Layer 6 of a small transformer language model trained on English Wikipedia (15 layers, counted from 0, width 128).
A neuron's activation on a vector x is GELU(weights . x + bias), where the dot is the dot product.
The model reads these tokens: " S" "a" "ale" " is" " 2" ","

The vector x that enters this layer's MLP at each token. A number n stands for (n - 500) times 0.014.
0 " S": 581 535 465 460 458 523 536 391 476 515 434 494 532 497 385 462 509 519 541 458 558 517 505 466 412 388 518 449 445 501 499 495 614 538 564 508 454 392 595 505 477 537 534 443 420 579 495 513 555 470 475 412 496 514 498 450 454 502 410 603 547 457 523 514 531 520 497 550 498 516 508 551 455 496 445 512 488 488 501 548 323 491 450 486 543 464 413 518 577 501 577 591 559 493 522 556 513 428 492 538 546 513 498 417 572 496 420 476 363 547 414 470 562 499 536 448 432 535 496 507 447 988 513 373 570 546 539 456
1 "a": 615 538 467 333 472 624 433 377 630 509 518 501 555 540 543 530 765 488 502 521 535 565 376 550 438 579 546 447 638 339 331 523 377 395 430 376 468 400 439 442 482 542 504 485 502 563 484 626 357 392 478 558 543 394 478 443 510 530 530 521 596 513 625 570 530 622 613 585 481 438 524 575 472 417 580 515 564 446 547 533 207 508 593 669 453 598 464 580 508 500 432 525 597 505 484 548 367 451 518 536 538 553 552 386 531 469 467 622 588 465 482 363 454 480 397 474 360 548 621 541 456 596 453 387 472 479 415 562
2 "ale": 548 523 431 427 473 595 338 444 596 587 589 442 582 667 374 569 725 437 531 556 512 571 435 540 437 459 506 587 399 397 410 521 209 425 457 386 330 398 423 502 521 551 440 613 657 564 441 575 385 467 572 506 581 432 563 583 515 544 574 381 627 546 602 537 449 577 564 463 461 455 562 494 417 435 489 520 553 539 550 535 223 509 476 579 451 500 588 458 537 484 533 437 508 575 516 523 421 554 554 530 498 422 586 555 602 499 474 629 384 488 350 435 497 547 537 547 364 447 510 650 381 649 493 378 477 641 521 481
3 " is": 569 462 567 274 549 582 448 441 602 451 464 517 354 597 471 649 514 439 427 494 473 443 413 592 446 581 609 554 453 417 390 590 546 491 505 400 448 390 615 451 545 694 458 495 554 557 599 475 427 440 464 466 572 529 599 488 420 530 523 503 552 596 586 500 526 633 668 572 435 404 464 525 467 558 570 393 586 576 536 500 202 553 499 406 511 477 489 516 528 537 449 364 629 468 548 504 405 393 664 493 430 585 484 549 697 518 614 495 377 449 273 459 502 525 625 440 411 525 482 485 365 528 528 423 478 470 418 516
4 " 2": 555 483 506 323 565 548 384 418 470 493 429 423 516 533 534 530 433 490 561 561 391 494 610 482 533 492 413 495 586 416 396 438 484 476 497 524 568 413 557 551 470 576 420 511 544 508 609 525 456 488 429 489 531 436 550 395 515 679 550 362 470 533 730 494 608 618 577 504 465 407 529 475 469 466 423 471 505 407 617 458 186 357 635 508 386 555 603 526 586 546 458 578 537 458 535 513 388 389 572 548 531 643 484 691 636 472 649 555 421 455 393 460 575 469 497 484 388 550 508 543 393 626 393 473 519 492 423 619
5 ",": 665 469 570 213 561 609 475 393 531 462 417 528 594 530 458 553 562 482 413 384 487 464 447 571 555 541 501 542 577 384 382 484 503 436 438 412 427 403 587 515 454 509 473 588 414 510 600 560 417 526 412 639 480 409 544 451 564 487 522 459 441 538 694 381 523 605 528 486 489 581 460 530 576 471 525 462 540 525 565 501 302 522 515 579 382 502 632 466 544 533 410 568 578 460 472 527 384 395 625 530 464 596 472 498 769 531 586 450 329 564 387 460 594 462 554 480 400 499 563 613 432 410 578 522 549 454 525 395

Each question shows the input weights of one neuron of the MLP. A number n stands for (n - 500) times 0.001.

n437 (bias -0.019): 495 504 505 504 467 506 500 482 499 494 489 488 502 506 501 506 499 483 494 492 491 485 482 496 478 496 494 508 509 493 507 493 494 488 475 496 484 507 489 497 504 494 497 495 485 489 488 505 501 488 498 496 493 500 489 499 485 508 503 502 482 496 497 485 496 473 483 487 488 487 488 490 492 489 500 507 510 495 488 458 483 499 504 505 515 499 489 485 489 481 485 506 466 474 520 496 494 493 492 483 495 488 489 496 511 511 498 481 490 489 489 503 486 475 509 486 483 487 485 505 499 493 488 491 485 494 485 500
On which token does it fire most? 5 ","

n430 (bias 0.009): 545 561 481 519 521 431 522 449 507 539 552 490 652 414 626 497 490 683 583 704 601 436 500 572 376 528 359 636 513 541 502 460 524 485 420 469 500 520 545 444 521 517 634 475 575 534 660 505 413 449 383 542 433 460 289 453 492 647 388 377 480 595 524 495 410 401 459 474 467 571 460 312 428 558 493 492 559 405 495 432 413 364 490 573 471 329 398 478 658 513 564 601 495 383 517 455 519 582 546 431 688 497 437 310 515 603 535 503 636 513 560 444 334 573 515 444 497 610 312 389 525 590 533 610 475 466 452 568
Its two highest activations, in order, are on tokens 4 " 2", 1 "a"

n25 (bias -0.017): 505 514 518 509 484 505 507 498 499 500 499 503 504 493 499 512 506 507 505 510 501 502 504 522 492 510 510 513 504 499 502 502 505 501 503 503 497 523 501 495 496 500 492 506 503 506 494 530 506 503 505 506 494 503 496 499 496 496 501 503 484 489 499 498 512 511 510 500 495 487 501 505 491 499 514 502 501 500 520 480 497 498 501 502 503 507 497 504 504 522 498 502 493 509 505 510 503 499 504 484 499 498 495 504 518 516 508 502 500 510 505 513 510 494 501 511 535 502 498 503 499 506 507 496 490 505 516 504
On which token does it fire most? 5 ","

n358 (bias 0.008): 523 507 551 471 464 435 427 573 561 545 693 637 465 503 584 545 515 572 557 633 485 487 347 461 692 449 493 521 395 548 471 339 409 463 356 553 617 555 464 361 396 622 505 523 534 433 566 468 402 626 464 439 453 276 473 589 391 408 613 455 416 391 525 523 503 457 492 482 536 503 338 531 412 503 493 644 518 576 575 445 464 524 583 392 470 414 517 459 505 544 574 696 393 323 517 536 429 515 456 456 470 559 283 358 421 516 558 473 491 543 432 531 599 647 564 490 523 447 505 409 660 539 635 650 485 349 461 424
On which token does it fire most? 5 ","

n104 (bias -0.079): 524 420 536 771 506 494 497 433 390 478 423 494 557 503 576 542 473 528 500 433 422 433 396 503 545 454 742 462 422 656 376 388 547 688 398 613 509 468 691 562 545 458 600 491 377 553 564 536 497 363 318 567 435 521 382 416 458 474 453 427 223 431 532 460 564 620 264 459 553 699 392 334 630 582 609 616 603 550 608 459 477 480 234 579 512 351 521 611 561 534 558 421 362 566 500 429 500 525 525 485 461 457 430 437 586 477 363 417 426 735 614 472 299 406 500 395 512 617 530 513 488 314 702 674 555 381 453 570
On which token does it fire most, and how strongly? 5 ",", at about 1.1

n112 (bias -0.005): 518 499 491 516 492 489 501 506 513 493 485 478 491 495 494 508 491 507 497 496 518 505 485 493 491 487 490 502 511 490 517 496 494 507 492 479 504 496 507 496 474 488 495 512 509 505 520 488 513 502 509 509 479 493 495 488 456 520 489 496 514 495 493 492 458 499 519 513 533 506 497 515 490 470 518 500 479 476 521 495 465 488 493 504 514 490 495 503 494 491 504 494 501 489 485 490 500 505 522 502 514 497 489 495 490 512 502 514 494 495 507 524 514 477 516 508 532 500 499 503 487 472 508 502 509 504 511 491
On which three tokens does it fire most, strongest first? 5 ",", 3 " is", 2 "ale"

n301 (bias -0.018): 510 497 499 512 488 506 498 499 505 500 497 497 497 511 494 512 507 499 500 495 500 502 502 501 499 510 505 513 510 522 502 493 502 493 504 507 492 549 513 492 518 500 509 488 496 491 507 512 501 501 506 513 506 499 490 500 498 510 498 500 493 506 509 499 515 498 507 510 500 505 507 502 507 490 503 520 510 497 504 483 492 499 518 514 511 491 496 488 500 497 492 499 504 487 496 493 501 506 502 499 497 491 507 499 503 497 492 493 497 507 498 502 512 506 508 504 483 495 489 499 503 501 508 504 500 509 488 499
On which three tokens does it fire most, strongest first? 5 ",", 1 "a", 2 "ale"

n303 (bias -0.282): 423 505 586 520 512 477 536 454 417 486 446 550 487 598 495 548 485 538 576 572 549 540 522 440 535 477 513 392 419 441 494 524 510 506 440 556 515 348 553 508 484 513 416 437 524 522 497 505 565 350 418 533 443 484 553 515 559 554 551 567 530 552 525 523 483 638 485 457 472 485 505 480 616 534 374 536 476 562 547 512 423 480 513 488 609 564 453 497 482 537 558 569 439 586 415 443 492 503 511 547 552 505 550 458 526 592 449 458 520 495 447 564 601 536 590 573 391 488 522 470 479 467 550 517 505 453 445 543
On which token does it fire most, and how strongly? 4 " 2", at about 0.7

n1 (bias -0.107): 459 633 568 572 559 447 373 598 568 417 455 554 563 466 458 554 251 593 526 503 600 413 414 312 554 676 703 503 378 497 455 380 589 553 308 473 546 489 566 658 671 440 549 484 595 395 769 509 342 463 587 473 614 734 326 500 745 226 528 537 274 422 545 519 393 455 578 484 354 407 420 651 552 510 509 529 591 611 452 434 533 500 424 361 716 430 330 427 227 529 500 676 624 418 433 469 423 471 508 388 519 562 450 422 516 500 516 413 571 409 533 682 468 375 584 532 451 540 345 379 456 626 656 639 443 450 494 344
On which token does it fire most, and how strongly? 3 " is", at about 0.39

n36 (bias -0.113): 483 516 509 484 338 583 547 568 482 409 447 585 380 599 407 593 364 486 492 573 608 488 535 371 806 537 674 330 308 596 513 511 527 613 474 404 581 526 596 574 563 367 607 630 506 516 329 409 454 484 569 350 509 626 485 616 447 560 385 526 556 497 413 477 707 517 431 421 500 404 633 511 546 503 601 445 671 601 400 614 524 634 360 412 568 427 364 497 520 341 564 373 503 430 626 427 475 560 430 316 464 537 571 378 511 633 455 349 640 476 395 475 545 480 638 526 422 562 516 485 500 482 627 358 370 404 595 638
On which token does it fire most, and how strongly? 3 " is", at about 0.92

n470 (bias -0.150): 434 475 421 495 500 455 535 261 431 584 414 373 457 723 615 546 445 596 651 456 508 575 592 517 482 716 413 604 613 432 481 574 511 573 447 620 579 431 478 375 639 466 653 491 562 589 527 405 517 451 532 542 450 506 192 326 512 634 378 494 503 497 449 614 488 439 611 373 579 434 413 523 564 336 411 462 626 533 352 453 631 584 469 488 561 368 554 552 580 591 522 635 558 414 454 549 467 518 464 316 723 418 371 486 534 377 540 431 618 433 595 296 288 530 418 584 562 524 453 447 520 477 521 538 529 271 550 563
On which token does it fire most? 1 "a"